Layer 12 of a small transformer language model trained on English Wikipedia (16 layers, counted from 0, width 64).
A neuron's activation on a vector x is SiLU(gate . x) times (in . x), where the dot is the dot product.

Input weights of the MLP neurons that the questions are about. A number n stands for n times 0.0086.
n7 gate: -7 53 -68 -19 -30 -3 53 -1 10 -8 39 -53 67 -15 11 20 16 8 39 -21 66 12 -22 -58 -26 -45 26 -11 43 11 -20 16 22 -24 2 -6 16 1 67 17 16 23 -31 25 -47 28 35 23 -5 6 -14 20 -26 -21 19 6 -34 41 -24 6 13 -18 -43 21
n8 gate: -33 28 25 -8 -6 11 -56 10 18 41 -7 -8 -42 10 2 0 9 -62 2 47 47 16 -19 -6 -1 2 -32 63 49 -13 55 -14 -28 -13 -8 -10 -36 23 -23 -58 -8 37 38 -9 -43 85 33 -50 32 -17 -13 29 3 -15 6 16 -43 -31 -16 -2 17 -15 4 2
n34 gate: -48 -11 25 -25 13 -11 -17 -26 -15 -20 10 -20 39 58 10 20 -8 20 -22 -25 53 29 1 -8 -13 -3 16 -32 14 -6 -68 -37 -1 31 -39 -13 -16 -10 -24 -9 22 5 -2 30 2 19 -8 -25 -46 29 22 5 -38 -5 10 43 11 6 -5 -18 30 -16 17 53
n111 gate: -40 36 36 25 -46 17 13 26 -10 12 34 60 -10 12 56 38 7 0 30 -23 24 -6 -24 22 30 -46 2 38 -26 -8 -44 19 14 -31 -5 2 -22 14 -7 -23 19 -23 24 -9 -58 -8 -13 36 22 -33 -6 5 15 -18 -13 -2 20 -8 -13 23 23 15 26 21
n144 gate: 9 -6 -24 -22 -19 -13 21 7 5 2 7 -4 5 1 -21 -4 10 21 34 -24 -7 33 -5 9 20 26 11 33 23 -12 -17 -13 3 10 -8 -28 -38 -42 40 -32 18 37 7 16 -33 23 4 13 -29 38 -72 -31 22 13 -16 -11 44 32 -9 -68 24 13 -19 28
n152 gate: -12 -24 -1 31 43 -63 38 24 -9 42 32 -24 17 10 -30 18 43 2 34 18 39 9 73 48 -2 -82 20 -6 37 14 25 29 24 -12 0 47 -37 3 -6 -18 7 -50 9 -21 -31 6 -28 32 38 -20 -36 -19 3 38 -66 -39 -4 -5 -24 -16 17 7 12 13
n163 gate: -15 24 -49 27 -7 10 23 76 0 22 -10 -34 28 14 13 5 38 54 37 -12 57 -41 -26 18 -21 -12 -28 33 -50 4 -24 -20 35 -37 8 -23 -10 6 9 -1 -15 0 36 -27 -29 -19 -49 37 -41 4 40 -32 24 36 39 41 3 -13 -12 -30 -10 -3 -60 -43
n172 gate: -22 49 20 24 -6 33 -37 2 8 -5 7 -9 31 -33 23 10 44 -70 -19 34 -6 30 5 23 10 34 26 22 50 9 -5 -2 -21 -2 -7 12 -25 6 -1 10 30 13 33 -47 5 67 -38 -19 -11 -27 -8 -12 15 -2 -55 12 35 -24 3 -4 -7 -18 53 17
n183 gate: 39 24 -45 37 0 -23 -10 7 8 4 27 1 -57 -3 -1 38 -46 -15 -7 22 18 -2 0 -12 8 -41 -49 -32 -15 -54 18 -7 19 -27 -11 8 51 -21 63 30 39 -17 -37 46 -8 -4 -20 14 90 -13 -11 -40 -1 9 -29 25 4 -16 -28 -21 -5 57 -11 -27
n184 gate: -8 -54 -11 -29 5 18 27 -30 18 12 48 -9 -37 12 10 52 2 -61 37 -3 44 53 -15 18 -48 -1 41 -32 29 10 5 -3 -9 -5 -56 -36 -11 36 -23 -14 36 -51 -38 6 17 43 16 -35 4 18 3 -30 22 30 -25 20 -2 44 -18 5 -39 -29 11 68
n189 gate: 18 -31 -41 -2 -16 35 13 14 -13 3 11 15 -47 -25 6 -55 -12 -6 -3 9 -5 -61 8 -21 -86 22 -2 14 -9 -19 -60 -19 23 -3 -30 -19 41 -30 3 -23 30 20 23 8 -30 20 29 16 47 -3 -35 -51 29 -20 -9 -27 -21 25 2 -8 16 -23 -4 41
n210 gate: -36 32 -72 -4 23 42 -14 14 76 -61 59 -57 22 -1 -16 -26 45 -2 -31 33 28 -3 37 22 21 17 23 2 10 19 64 41 -18 10 -24 -8 44 2 -48 -17 -27 46 14 -9 20 -11 8 -19 12 -6 -8 -31 -16 12 -18 48 -13 2 -21 -4 3 11 25 25
n213 gate: -18 29 -18 -20 23 15 10 8 -30 -9 -41 24 -7 13 -21 2 29 2 1 17 8 21 -26 -56 -25 1 31 46 6 22 -12 34 30 -14 20 11 42 -39 -10 -18 19 -26 11 -50 -16 -1 -23 -11 -5 7 5 -28 -6 17 -10 -45 -19 29 -29 -3 -5 -42 -34 -10
n221 gate: 27 66 -13 1 -16 25 11 1 30 -6 28 -20 41 -13 -20 3 -1 -33 -16 23 39 -10 5 77 -63 -34 -23 3 -1 20 32 45 29 -12 -46 4 -14 2 -9 26 14 -15 13 -37 4 21 21 20 24 0 3 17 17 42 -34 30 -12 -11 23 -11 -59 -35 37 29
n258 gate: -16 3 24 47 -43 49 -3 15 -30 -28 71 -13 -31 4 10 16 -35 8 -51 -3 21 -22 -11 2 14 -15 5 38 -12 -39 -27 26 72 19 -58 -30 -7 8 39 7 -31 -2 -42 -20 -19 22 -2 -19 36 -37 25 -32 7 -34 -7 -4 16 31 -15 20 28 16 -15 -9
n260 gate: -11 35 2 -1 -37 -29 -22 26 13 5 12 11 38 -64 -7 44 16 23 40 30 -24 -35 41 -13 0 -13 -14 -6 7 -14 1 -39 17 30 -7 20 -19 -21 -26 12 52 9 11 57 17 13 -41 -7 17 -19 44 -49 4 11 -8 39 -48 23 -10 22 -36 -43 -18 39
n265 gate: 18 -11 3 59 37 6 15 -2 18 -1 -9 -3 -13 17 21 23 40 50 43 -43 14 -12 15 -27 1 2 -6 -3 15 -63 51 -51 -9 23 2 31 -20 4 -69 -33 -9 14 58 -28 20 -20 -8 8 -2 9 5 22 14 -51 19 -1 1 -11 2 15 6 13 4 17
n274 gate: -37 -55 -8 11 94 17 36 31 81 1 18 22 15 -13 -3 -26 -3 9 -14 -10 18 1 32 72 -22 -51 -4 56 34 18 35 46 -7 -12 -16 10 14 -5 -38 -37 -42 21 17 47 0 14 -36 -48 -70 17 15 14 -8 -7 16 33 -21 -54 43 12 -10 22 10 -33
n300 gate: 21 -20 -12 5 -27 -51 -16 -51 37 -5 -12 -61 -56 -2 35 -9 22 -41 4 8 -7 30 16 41 2 -32 51 1 14 23 3 -15 -8 15 18 22 -2 -41 25 30 39 24 -35 -35 -13 31 -7 27 0 -19 23 12 8 -13 -13 -26 7 -31 -81 -9 10 -4 66 6
n303 gate: -18 17 -12 -94 6 19 42 -1 8 -41 26 12 -67 60 -20 13 15 -22 30 -18 14 8 12 -14 -23 31 -31 -12 55 -20 -39 31 22 -17 -44 85 16 -15 12 1 6 22 -12 26 -6 26 19 29 6 0 21 6 -21 -22 -61 17 -44 37 52 6 -4 -8 2 -4
n305 gate: 29 -10 -10 -63 -10 -19 5 17 31 7 30 -1 0 -23 32 -2 -6 52 31 -32 -16 17 -20 -26 -41 14 17 -53 19 -35 22 14 10 -19 -1 40 3 -48 33 20 39 2 -90 48 -5 3 7 17 25 8 3 -32 33 -60 10 -26 -18 15 -20 -2 12 -40 30 24
n321 gate: 28 7 17 -36 64 10 11 -16 5 -26 -27 27 -9 -25 -37 8 20 -3 41 1 17 -20 -6 -25 -12 -49 24 29 12 35 7 12 30 24 35 -1 -58 -24 3 -21 9 5 30 -4 7 -31 -12 1 33 11 -16 -15 21 19 15 -6 -10 -1 -44 36 5 13 14 49
n339 gate: 9 16 -18 -52 32 6 -4 11 34 -12 0 -2 -5 13 34 47 35 10 30 -38 34 20 -5 -13 -23 -37 9 -10 -67 -66 -21 38 9 -44 -17 -35 -32 -25 82 -13 36 16 23 4 -26 60 2 36 43 -6 7 -12 -20 -22 -26 -6 -38 2 -72 25 -4 -13 11 6
n350 gate: -24 56 54 -14 -23 35 -21 -21 15 30 -17 -49 -63 -46 -19 6 53 -33 -6 15 -26 11 -21 24 -5 15 1 76 49 -32 -54 39 -37 -6 -18 31 -7 -11 -15 -18 11 12 10 7 3 59 8 54 24 -16 10 -19 -29 -38 -55 -8 -25 -9 -6 -73 15 -4 17 6
n357 gate: -7 -55 13 -35 2 -44 -2 45 -38 -12 -5 12 -7 16 68 0 22 80 -18 -12 -21 -46 53 -5 19 -21 -1 -11 -16 -1 -12 8 44 -37 -21 35 48 11 -10 8 18 8 -28 29 22 -4 -21 -9 -17 -14 48 -31 -8 -30 -8 23 -3 -9 -21 24 47 -8 0 -23
n361 gate: -45 26 -50 -22 30 -17 -10 20 3 27 -12 -8 18 -1 -23 -18 -2 86 33 17 -30 -4 49 -19 37 -23 17 1 -5 -3 -2 -30 36 -29 -13 -44 -14 36 2 2 -4 8 39 32 -44 -21 -45 -23 -29 29 27 -2 -12 -36 -13 6 13 -7 -12 -28 -5 30 -10 18
n7 in: -40 5 -4 -29 14 -43 -5 22 13 4 49 -19 3 -34 49 27 5 -13 71 11 28 11 21 -13 -7 -7 -10 9 -7 -30 -19 -24 13 11 -58 -28 -13 3 -2 -20 -51 15 10 28 -56 -4 62 -51 7 -52 13 13 49 -13 6 -35 -26 -29 59 -24 3 -16 18 2
n8 in: -13 5 -81 -10 -34 38 -26 20 -25 -8 -51 12 -26 -2 3 -11 -25 18 0 -52 -17 -29 -5 -10 -34 2 0 12 21 12 6 -20 -55 8 33 -24 33 24 25 3 -34 -18 5 64 -71 51 -19 -43 5 8 -12 7 16 -30 35 3 34 7 -11 35 1 -17 -28 -27
n34 in: 9 -18 -13 -31 2 19 15 -16 -47 24 14 29 56 -4 -24 -38 -8 -8 25 64 26 -14 -39 5 -3 19 0 -13 10 3 24 -7 22 37 27 26 24 31 11 -39 9 29 -15 31 17 -6 31 42 9 28 -18 -21 52 -66 28 9 -2 10 10 -16 13 32 -23 -35
n111 in: 1 -50 -50 -9 -11 -2 8 -23 -5 23 1 1 -30 -23 -34 -31 2 -17 -20 22 -25 -34 29 34 -13 -29 -14 -8 7 -27 31 -24 4 42 -44 -63 19 16 -35 -1 14 30 -8 -12 24 -32 3 -37 -17 15 -13 21 1 -11 12 0 -1 -9 18 -14 23 -40 -39 -45
n144 in: 33 -25 21 -17 19 -12 -20 8 -20 -19 -7 -6 -13 26 31 22 18 -1 27 26 -3 23 -29 -27 15 -8 26 -11 17 -19 -30 19 -15 -16 -16 14 32 16 -37 14 -20 -42 -25 -69 17 7 -16 -41 8 19 -7 32 16 6 -11 -19 -8 -11 -32 -22 -69 18 -17 -19
n152 in: 40 -9 -8 13 18 -20 -8 43 -39 16 -74 -52 -6 -16 41 44 30 -47 26 36 -22 -17 20 2 -31 -9 -8 -35 21 -33 -42 -26 24 -1 12 -42 -9 4 21 -10 8 24 16 26 -8 31 45 30 -18 43 -23 63 -33 22 25 3 3 1 12 -17 -20 8 -15 3
n163 in: -41 -21 3 -2 46 25 -38 -47 -12 -30 -66 4 -37 -2 -19 -7 29 8 34 7 14 51 -15 2 7 -16 43 -28 10 -8 -39 6 -14 -8 49 -9 -37 58 44 23 1 20 -7 12 -1 -3 40 -20 42 -9 24 -10 1 15 22 -22 -9 -51 20 28 -45 43 -13 13
n172 in: -24 36 17 -1 -21 22 5 3 50 1 10 41 -4 6 15 46 -10 -16 28 10 25 -22 14 23 7 -27 18 -33 32 14 40 -67 23 32 22 -4 -7 27 4 12 9 -16 8 -1 -21 22 25 -12 -40 13 9 9 16 13 -1 -15 -21 19 32 23 -17 18 1 -73
n183 in: -18 -32 3 -23 43 -13 2 -11 0 25 46 32 25 -8 2 9 -35 10 -3 -52 19 12 -22 4 2 21 -13 -5 59 -29 0 -25 16 5 -34 28 63 33 -19 -11 42 -31 -17 5 7 -39 -1 -19 -6 -29 -46 -14 11 11 -9 -7 9 -36 -3 22 -8 28 35 21
n184 in: -12 -2 -63 31 0 -9 47 -29 -10 -23 -28 21 -1 2 43 68 -6 16 12 -12 2 -6 -33 29 4 -4 -49 -33 -4 -26 14 31 52 4 -21 33 -9 0 12 -22 33 -10 9 -86 11 -2 -9 -7 2 1 6 31 -8 61 -8 -15 33 18 8 -33 -23 -16 -4 34
n189 in: -50 -8 32 -4 20 -19 41 6 -12 25 34 1 -11 -16 8 -18 -44 69 15 35 16 -5 -57 8 15 2 -64 20 -1 -16 -27 2 11 -10 -10 10 7 25 11 16 -24 -9 -5 47 -24 -38 49 -2 14 -1 -30 -8 -22 -39 -17 21 -8 -17 3 -19 -25 16 -8 -16
n210 in: 31 15 -66 8 -4 52 7 45 5 12 -18 -19 -63 5 13 -49 64 3 -26 6 -38 14 -12 -16 -1 11 13 10 15 18 1 48 -67 -25 -42 -43 19 -33 -34 -18 -71 25 49 9 -20 -3 -30 33 -15 0 -14 50 19 15 57 -37 -19 -25 14 8 6 51 7 -4
n213 in: 33 3 24 -27 -21 10 -67 -3 -7 34 -6 -21 -7 14 -7 15 -13 7 14 -23 -2 -34 4 -5 -2 -6 -23 -35 -14 15 -44 -22 1 5 -7 68 9 -2 -1 14 -27 17 -5 28 -11 22 5 42 -52 4 -26 24 -3 6 57 0 31 -16 38 -11 -27 -23 -22 -21
n221 in: 8 -18 -3 26 -34 -66 15 -13 1 -15 -20 22 -25 39 14 -15 20 -10 -60 37 -6 -18 -57 21 -7 -40 -45 -14 -23 -24 27 -44 -31 19 6 -8 2 12 -45 28 13 16 -14 -47 -25 -20 -23 -3 1 19 -23 46 16 -1 0 -24 15 -3 16 25 -49 2 -22 -44
n258 in: -5 3 34 13 11 19 26 -7 -18 2 21 29 12 -12 -8 -4 -25 60 13 63 63 -29 9 -6 -28 -8 -5 6 26 -20 21 34 -29 66 5 -5 14 -53 13 -13 -16 0 -4 -14 -7 -31 -40 7 20 -34 -33 -38 -19 -13 21 -35 15 12 20 14 56 17 22 -3
n260 in: -17 11 -10 -23 23 12 -52 12 15 16 -2 -2 47 -21 13 10 42 8 24 26 -5 -3 32 -6 28 -9 -2 -2 0 -70 -19 22 -30 21 -4 31 13 -46 16 3 -34 32 -13 6 0 -5 61 -12 19 -5 33 -35 13 -25 53 -4 5 -9 17 31 -36 -6 10 32
n265 in: 36 39 39 -15 -9 0 -14 7 -47 2 -22 27 32 -11 -31 -2 11 -34 16 56 -7 -5 4 -22 -18 21 -15 -13 -9 34 -39 13 22 -20 13 44 26 -29 -12 14 -16 -40 24 -42 -53 -2 26 -21 -25 -11 25 -4 -15 -5 -4 -19 5 1 -37 42 27 -35 7 -5
n274 in: -25 3 48 -26 -10 26 -20 52 48 -2 11 29 -17 -32 18 -39 44 15 79 -45 22 12 19 31 -26 -15 23 52 8 49 -20 1 59 18 -62 -10 -10 9 2 -61 -34 81 -10 7 -73 -33 0 -54 -10 -44 46 16 -1 -1 -58 28 -36 -32 2 7 76 29 57 -33
n300 in: 9 30 4 -36 -54 4 25 16 21 -17 -22 -3 -51 72 10 37 75 46 -5 42 42 32 -2 -8 -39 21 6 27 -1 34 -40 -19 -52 -26 21 -10 24 -4 43 -41 -30 33 16 -11 -20 25 -17 25 -89 18 3 42 -26 -6 -19 7 -11 -22 -7 -22 -33 -8 -1 -14
n303 in: 29 39 -19 23 -27 6 -28 24 -11 -3 0 26 2 -14 18 -2 23 1 40 -4 -22 30 38 49 -26 18 -3 -12 -25 1 13 30 3 -5 -27 -12 -14 -17 21 -34 -12 -9 56 2 21 1 -16 20 20 35 -7 -16 2 -52 -52 2 -17 44 33 -30 4 10 -8 86
n305 in: 11 -23 -27 -16 29 1 -4 60 49 20 -59 -17 40 -39 69 15 -42 -24 72 -3 43 -31 -24 -26 -7 -17 -4 -37 -49 -23 -30 19 -1 0 25 -3 -39 -27 10 -20 -3 -15 -58 32 -6 -10 3 -5 -1 -2 -35 -25 16 -4 48 11 -25 -9 -52 8 22 -12 7 -13
n321 in: 2 13 -7 -48 -1 -16 25 22 31 15 17 -41 45 10 -7 21 44 14 0 0 12 25 -29 -31 25 -45 -1 1 -1 5 -20 7 -25 -35 31 35 -23 18 -1 -28 25 8 21 -30 -29 1 7 14 -36 -4 2 -50 -16 11 23 14 38 21 -31 31 31 3 11 45
n339 in: 1 -14 -29 -25 17 -14 45 13 28 38 -20 54 9 69 -3 43 18 40 -51 16 -16 23 -31 -7 -39 -49 -19 -13 14 -6 1 -36 49 -25 31 -8 -17 -10 20 -12 -7 25 31 16 43 5 -62 2 -4 -7 45 -4 -3 24 -11 -71 -22 -41 20 -21 5 8 22 -56
n350 in: 2 27 -14 -22 0 6 -43 -2 -3 -12 -20 -30 -26 3 38 8 41 -26 3 -29 -40 47 39 9 -11 20 -5 -1 -34 -1 15 -19 -34 -2 -4 -29 -27 -39 -31 14 -24 -14 -3 -9 21 88 36 1 35 2 -8 37 23 11 -23 35 -2 -18 -7 -34 82 6 27 13
n357 in: 46 -31 49 -11 7 12 -74 -1 11 -26 -13 1 10 21 -26 -8 2 -23 -30 -18 -11 -11 18 -24 -14 16 20 -25 -42 46 -8 -37 -20 19 4 -9 -21 -5 -20 -25 14 -5 -5 -7 14 37 -19 19 -19 37 -40 -20 -16 21 35 -44 35 19 26 -34 8 5 2 33
n361 in: 23 26 -9 -6 -17 5 -39 55 -11 -28 27 51 15 -17 -18 -22 -11 -30 17 -46 -41 47 -5 0 -11 14 -7 -27 1 -10 -18 -13 0 -40 -53 -19 19 -9 26 17 -19 -1 -13 -21 17 17 27 -21 -1 27 -60 -30 30 15 26 -36 3 -11 -26 18 21 -23 10 14

Each question shows a token from some text and the vector x that enters the MLP there. A number n stands for n times 0.032.

"s": 4 -8 -7 30 7 -3 -14 21 -10 3 19 61 -11 -1 7 3 -5 -4 14 -5 -8 -7 -10 21 -26 21 -5 -23 -20 -18 -33 -11 -3 4 5 15 -15 -15 -21 11 -13 -12 9 -7 0 -13 5 -21 28 4 -5 -14 29 6 -4 20 11 -5 -6 -5 6 -3 -12 -23
Which neuron fires most, and how strongly? n189, at about 1.1

"ap": 7 19 -1 -7 -7 -16 19 37 -37 6 7 32 -7 6 -6 -25 -6 -30 22 -18 -8 -3 -19 3 9 23 24 20 -1 22 -19 10 10 -13 3 9 -13 8 1 8 -22 -1 -42 4 35 -3 31 1 5 -4 -43 5 -2 37 9 8 11 7 -7 -39 -19 7 -25 12
Which neuron fires most, and how strongly? n144, at about 2.6

" match": -4 26 -7 31 29 11 -1 7 -33 -7 -10 53 -11 22 -6 -4 -38 -9 22 -16 5 -12 -13 18 26 -11 -1 -9 -3 -7 -11 -5 4 9 -12 4 -30 -1 -3 7 -16 -26 8 -11 -7 6 20 -9 5 1 -19 10 -12 11 38 -15 8 -4 -32 -13 7 -1 -9 -11
Which neuron lights up most? n300

" of": -11 4 -7 11 9 25 8 -20 -9 1 4 72 -16 27 -1 8 -20 4 13 -11 -9 4 11 26 -6 18 11 -8 9 -10 -10 -8 -11 1 1 6 -10 3 7 12 -12 -14 14 12 23 13 11 -13 -2 -1 -14 -2 27 6 -1 3 -12 -20 5 9 -6 11 -4 36
Which two neurons fire most, strongest first? n303, n184

"or": 6 -5 -1 5 19 -47 0 47 3 -6 -13 24 23 4 -27 8 -5 7 -23 -12 -6 -6 3 20 -28 3 15 -4 -19 25 -28 28 -3 18 13 6 0 10 10 -12 -38 -27 30 6 1 -16 15 3 22 15 -11 0 30 -10 -10 6 -4 -15 -1 -31 -23 20 -31 -11
Which two neurons fire most, strongest first? n152, n163

"ly": -7 -3 0 11 -12 -18 -18 29 -15 25 40 15 -6 -13 -22 -12 4 -13 8 -15 13 6 -8 28 -30 32 -5 -10 40 -9 -7 -18 -4 1 13 10 -8 1 39 34 2 -21 13 -10 10 -2 13 34 -2 20 -8 10 2 18 -25 -3 -1 -19 -26 -4 -49 -25 -16 -15
Which neuron fires most, and how strongly? n152, at about 1.4

"aj": -4 14 41 -17 -4 6 16 -13 22 -11 15 37 8 5 3 3 -37 8 -2 -5 7 6 -26 -44 21 3 -15 9 9 10 4 -14 39 -5 35 -14 -15 11 -7 16 -16 -26 2 34 32 25 2 -17 7 6 -15 -12 -5 9 -4 -2 -25 -3 -3 7 3 8 -16 -10
Which neuron lights up most? n210

" H": 14 26 -1 -3 -10 -1 13 -17 -32 -7 6 16 12 15 -4 -5 2 1 2 -26 9 3 -14 -80 -21 34 11 9 27 -11 17 -21 -18 12 30 2 6 -12 8 3 11 29 20 5 2 -3 -12 -20 -9 12 -19 20 -2 20 11 16 1 -21 -13 13 6 10 -7 -6
Which neuron lights up most? n8

" |": -19 1 -19 70 15 -27 -13 -3 -1 -2 1 46 -3 -4 4 -12 -17 6 4 3 2 -18 11 4 -2 -4 12 -23 2 15 0 -15 -16 10 -4 9 -8 26 -11 24 0 9 13 -17 3 -7 -9 -10 23 12 -4 8 23 -1 -5 5 4 4 -1 5 -10 -6 -16 6
Which neuron lights up most? n300

" F": 0 6 -4 3 17 -15 -1 -15 3 2 -6 1 6 28 2 20 -14 -12 11 -9 -10 2 -22 -69 -24 18 19 -5 38 13 8 -46 -29 18 -22 -7 9 9 -2 -17 -13 12 0 -25 -14 -9 -24 -7 13 -4 5 -1 -9 -7 -1 23 7 -31 -7 -36 7 4 -10 6
Which neuron fires most, and how strongly? n8, at about 1.3

" R": 3 -7 2 -8 -10 3 1 -9 20 12 6 32 -6 14 2 21 -20 -9 9 -19 9 -18 2 -79 -1 23 -25 5 10 5 4 -28 -21 -2 21 -4 15 -4 -5 -12 0 14 17 0 -14 1 23 8 22 5 7 -18 0 -13 25 -5 24 2 -26 15 -15 26 -10 -20
The three highest activations, in order: n8, n183, n265

"ud": 16 0 36 0 -35 -24 -33 -4 -7 -27 -3 -8 1 -7 -8 -7 18 1 -20 5 -8 28 -8 -30 2 43 -13 6 -3 32 -15 -8 25 9 -5 -18 -6 28 16 32 7 12 11 -25 -3 -5 -28 -3 -7 8 -5 10 -12 3 -23 12 -11 -17 -21 -11 20 -49 -25 -17
Which neuron lights up most? n300

" album": -21 -6 -4 43 15 11 -4 3 1 -13 -19 55 -8 -7 7 1 -18 -6 -14 6 -13 -23 -14 9 -7 -7 -1 17 6 -20 -28 -10 -4 29 -6 12 -6 -10 -8 4 -19 -21 -2 -11 -10 -13 8 -16 2 20 -7 6 23 29 33 -3 21 18 -2 -12 5 8 -7 2
Which neuron lights up most? n258

" had": 14 -20 -4 14 -14 -5 11 -35 -13 4 -11 53 -15 -9 -5 23 2 0 8 -5 17 13 11 28 -9 22 -29 -16 15 -7 25 -28 6 11 -10 -18 -10 -23 10 43 -21 -25 0 4 8 -4 0 -7 -4 21 -27 25 8 -16 4 -14 -1 7 -2 -20 11 -15 2 -10
The three highest activations, in order: n184, n321, n274

" P": 13 16 -9 -25 1 -11 10 -34 -18 -19 -2 18 10 22 -5 8 4 11 28 -25 7 3 -8 -77 -17 23 18 -4 9 4 2 -5 -10 21 -9 -16 -14 3 -11 13 -1 33 4 -3 -5 -11 20 -9 -7 20 1 19 19 -5 1 5 18 -39 -4 5 -6 13 -28 3
Which two neurons fire most, strongest first? n7, n34

" \"": -11 19 -15 32 11 1 -36 -26 -1 -10 -3 39 1 -17 -5 -24 3 5 -4 -1 -10 -3 15 -14 -9 3 -14 -21 28 -13 -24 -30 -4 9 11 -14 -4 -12 -21 13 13 21 6 1 -18 -14 22 11 -33 12 -8 -7 -9 18 37 3 -26 -23 -19 -8 -16 34 -15 -8
The three highest activations, in order: n361, n260, n163

"–": 28 17 -21 13 44 -24 -7 -19 8 -7 2 2 -9 -22 -24 3 -23 10 14 11 -19 -1 1 30 1 8 7 -31 13 7 -4 -27 20 28 10 -11 -9 12 6 -1 -20 6 30 2 -35 -1 27 13 14 -2 24 -23 -19 29 -33 -9 10 6 30 36 -18 12 -19 -14
Which neuron lights up most? n152

" T": -2 5 -14 1 -5 -6 -23 -42 -21 -4 -4 9 -4 10 2 -24 1 2 22 -3 2 -3 -13 -93 -11 18 -1 -3 15 2 -6 -7 -8 -7 3 0 -14 8 -8 -6 5 26 26 10 -3 -11 -9 -6 3 7 -20 20 -19 13 21 5 27 -40 -5 -4 -23 2 -10 -4
Which neuron lights up most? n8

"ul": 3 -17 28 -24 -7 -16 -18 1 -19 -17 -21 27 28 15 2 -30 21 -17 -18 -17 -17 -12 -5 -55 16 15 1 -1 18 16 -3 -6 37 -28 24 6 0 4 8 26 -22 9 -8 4 22 7 19 15 -14 -3 -2 2 4 0 -20 -11 -25 -2 -19 11 -24 -3 -17 -6
Which neuron lights up most? n357

"as": -8 13 -10 -11 -41 5 14 0 5 -3 15 36 -9 0 33 21 15 20 2 0 10 -3 -18 -38 17 28 27 -11 17 23 -12 9 17 29 18 0 -2 8 -9 23 11 -19 -9 5 3 -4 -8 16 22 14 -29 -14 -30 10 -4 -22 -7 -39 -7 29 18 -11 -13 -12
Which neuron lights up most? n305

"19": -1 38 6 24 -8 16 -19 52 -2 -4 16 6 -21 -10 -30 3 8 20 -13 2 -29 2 0 14 18 13 31 -46 -9 28 22 -17 13 -11 28 -11 -22 -3 0 -10 -29 11 9 20 -21 -3 11 -16 2 21 -15 -3 15 27 -21 2 8 -27 3 2 -17 23 -6 -11
Which neuron lights up most? n361

" sc": 9 17 -7 -9 -12 10 15 -16 1 0 -8 16 -28 26 -10 -12 11 2 14 -7 -17 9 1 9 -8 12 1 -2 11 8 -10 -15 -28 11 8 5 4 11 49 43 7 56 16 -21 13 8 43 -2 12 26 -7 36 10 29 3 -20 16 -22 -11 -25 8 3 8 -23
Which neuron lights up most? n300

" Ma": -3 16 -2 2 0 2 28 9 15 11 10 29 0 17 17 5 -1 14 -8 -21 -15 21 -19 -63 -17 21 27 -18 14 -9 -10 -22 -10 9 15 6 -8 -1 2 30 13 -4 30 9 -12 -4 13 5 18 22 -28 25 -1 -1 18 -11 -37 -31 -2 25 -14 11 -3 -13
Which neuron lights up most? n339

"ered": -11 10 3 18 46 15 13 16 5 17 -22 19 17 3 1 13 3 -9 -10 -16 20 -1 6 -22 -20 38 -1 6 9 19 -4 -22 20 -23 16 -2 18 -19 14 54 -16 -22 7 5 -1 23 9 -4 32 21 -13 9 -24 19 -21 -26 0 -4 -11 20 -30 -6 -30 -10
Which neuron lights up most? n339

" A": 12 25 -15 -7 12 -23 27 2 -35 -3 -2 49 -7 13 7 -17 9 6 -7 3 16 8 -4 -57 -11 18 -5 2 1 -1 -1 -32 -16 10 1 13 -12 4 -1 13 25 19 -10 -3 6 -5 -19 -11 12 8 -8 -12 15 4 -2 -3 -9 -42 7 14 -5 26 -31 -16
Which neuron fires most, and how strongly? n183, at about 1.4

" G": 12 7 2 -3 10 -28 7 -22 -19 -14 14 14 7 28 11 2 2 10 2 -13 18 1 -15 -82 -11 29 1 4 9 -1 3 -26 0 1 16 -5 -26 17 -3 5 -2 32 6 -17 6 8 6 -11 1 25 10 35 -1 8 18 -7 8 -15 -4 -7 33 0 -8 -14
Which neuron fires most, and how strongly? n34, at about 1.1

"a": 4 22 -10 13 -34 -16 16 12 29 13 -3 54 9 6 22 15 0 3 6 -19 -21 -8 -9 -48 9 -11 1 10 -3 -8 7 -1 3 5 17 -6 -1 -7 11 10 -4 -31 18 28 3 -11 7 6 25 14 -8 -19 3 12 -2 -19 -6 -16 1 36 28 -2 3 -10
Which neuron lights up most? n339

" pe": 12 43 2 -14 2 -1 -23 21 -17 11 11 -8 -24 30 0 4 10 6 4 -28 9 3 -2 8 -16 2 30 -3 -6 -6 34 -9 0 22 -3 -5 4 2 -6 6 -18 -7 21 -39 -5 -47 16 14 -1 37 -10 -7 7 36 -2 27 33 -10 -10 15 -26 37 -18 -2
Which neuron lights up most? n210

" K": -13 4 21 -22 -18 -14 6 -3 7 15 6 18 5 -12 13 -7 6 -10 7 -8 22 -4 -18 -81 -9 24 -8 -8 6 37 10 -17 -14 -1 15 -17 -11 -10 -9 3 4 11 16 -5 -8 -11 -16 -27 14 -3 -17 -11 -25 6 19 -26 16 1 7 17 -10 -8 -13 -15
Which neuron fires most, and how strongly? n8, at about 1.1

"\"": 2 27 -3 39 -35 -4 -18 12 -10 4 0 48 -6 -21 2 0 -25 18 21 -9 -17 -13 16 -22 6 -13 -3 -27 -13 6 -3 -27 -5 5 20 5 -12 -6 12 -12 -8 6 7 -9 -1 -12 -18 -12 -22 2 -21 -22 26 8 26 -4 15 16 0 13 36 -5 20 -9
Which neuron fires most, and how strongly? n361, at about 1.5

" ": 30 23 8 -50 5 19 3 -1 2 -10 1 25 -23 -11 -13 10 -14 4 -5 -5 -17 -5 38 13 -29 -15 -1 -14 -1 -5 3 -29 -12 0 8 8 -8 -23 2 -9 -29 -7 10 -1 -4 -1 9 -4 29 -12 -8 -4 -22 20 36 -18 21 -11 -9 8 -7 26 -10 -16
Which neuron lights up most? n339

"ith": -31 3 -9 26 -28 39 12 13 -22 -4 -6 22 25 -11 1 -37 8 20 -52 20 -8 19 -18 -26 12 -10 4 -17 13 10 18 -20 3 19 12 -10 8 -28 4 -18 -7 -21 4 16 39 -17 -14 13 16 -1 5 -23 -3 26 12 -11 -7 -25 0 0 9 15 -10 -18
The three highest activations, in order: n210, n258, n7

"in": 18 5 -7 7 -35 -4 -10 16 -30 -1 -24 28 0 -15 12 -28 31 0 -3 6 -21 8 4 -45 5 19 47 16 24 6 -21 -25 2 -1 7 -7 -3 -33 -7 22 -8 -9 14 7 0 19 22 5 10 9 -11 -10 -25 7 -20 -16 -20 -50 25 2 11 -15 -8 9
Which neuron fires most, and how strongly? n350, at about 3.2

" W": 20 13 6 -19 22 19 -10 -13 -1 -15 18 31 -7 -3 -20 14 8 -15 4 -21 28 -10 -6 -66 -13 30 -6 -20 20 7 24 -6 -29 -3 12 -6 -17 10 8 0 0 28 -12 -8 -1 -30 18 -21 4 12 -22 5 -9 -2 24 6 3 -13 0 3 -3 15 -19 -2
Which neuron lights up most? n8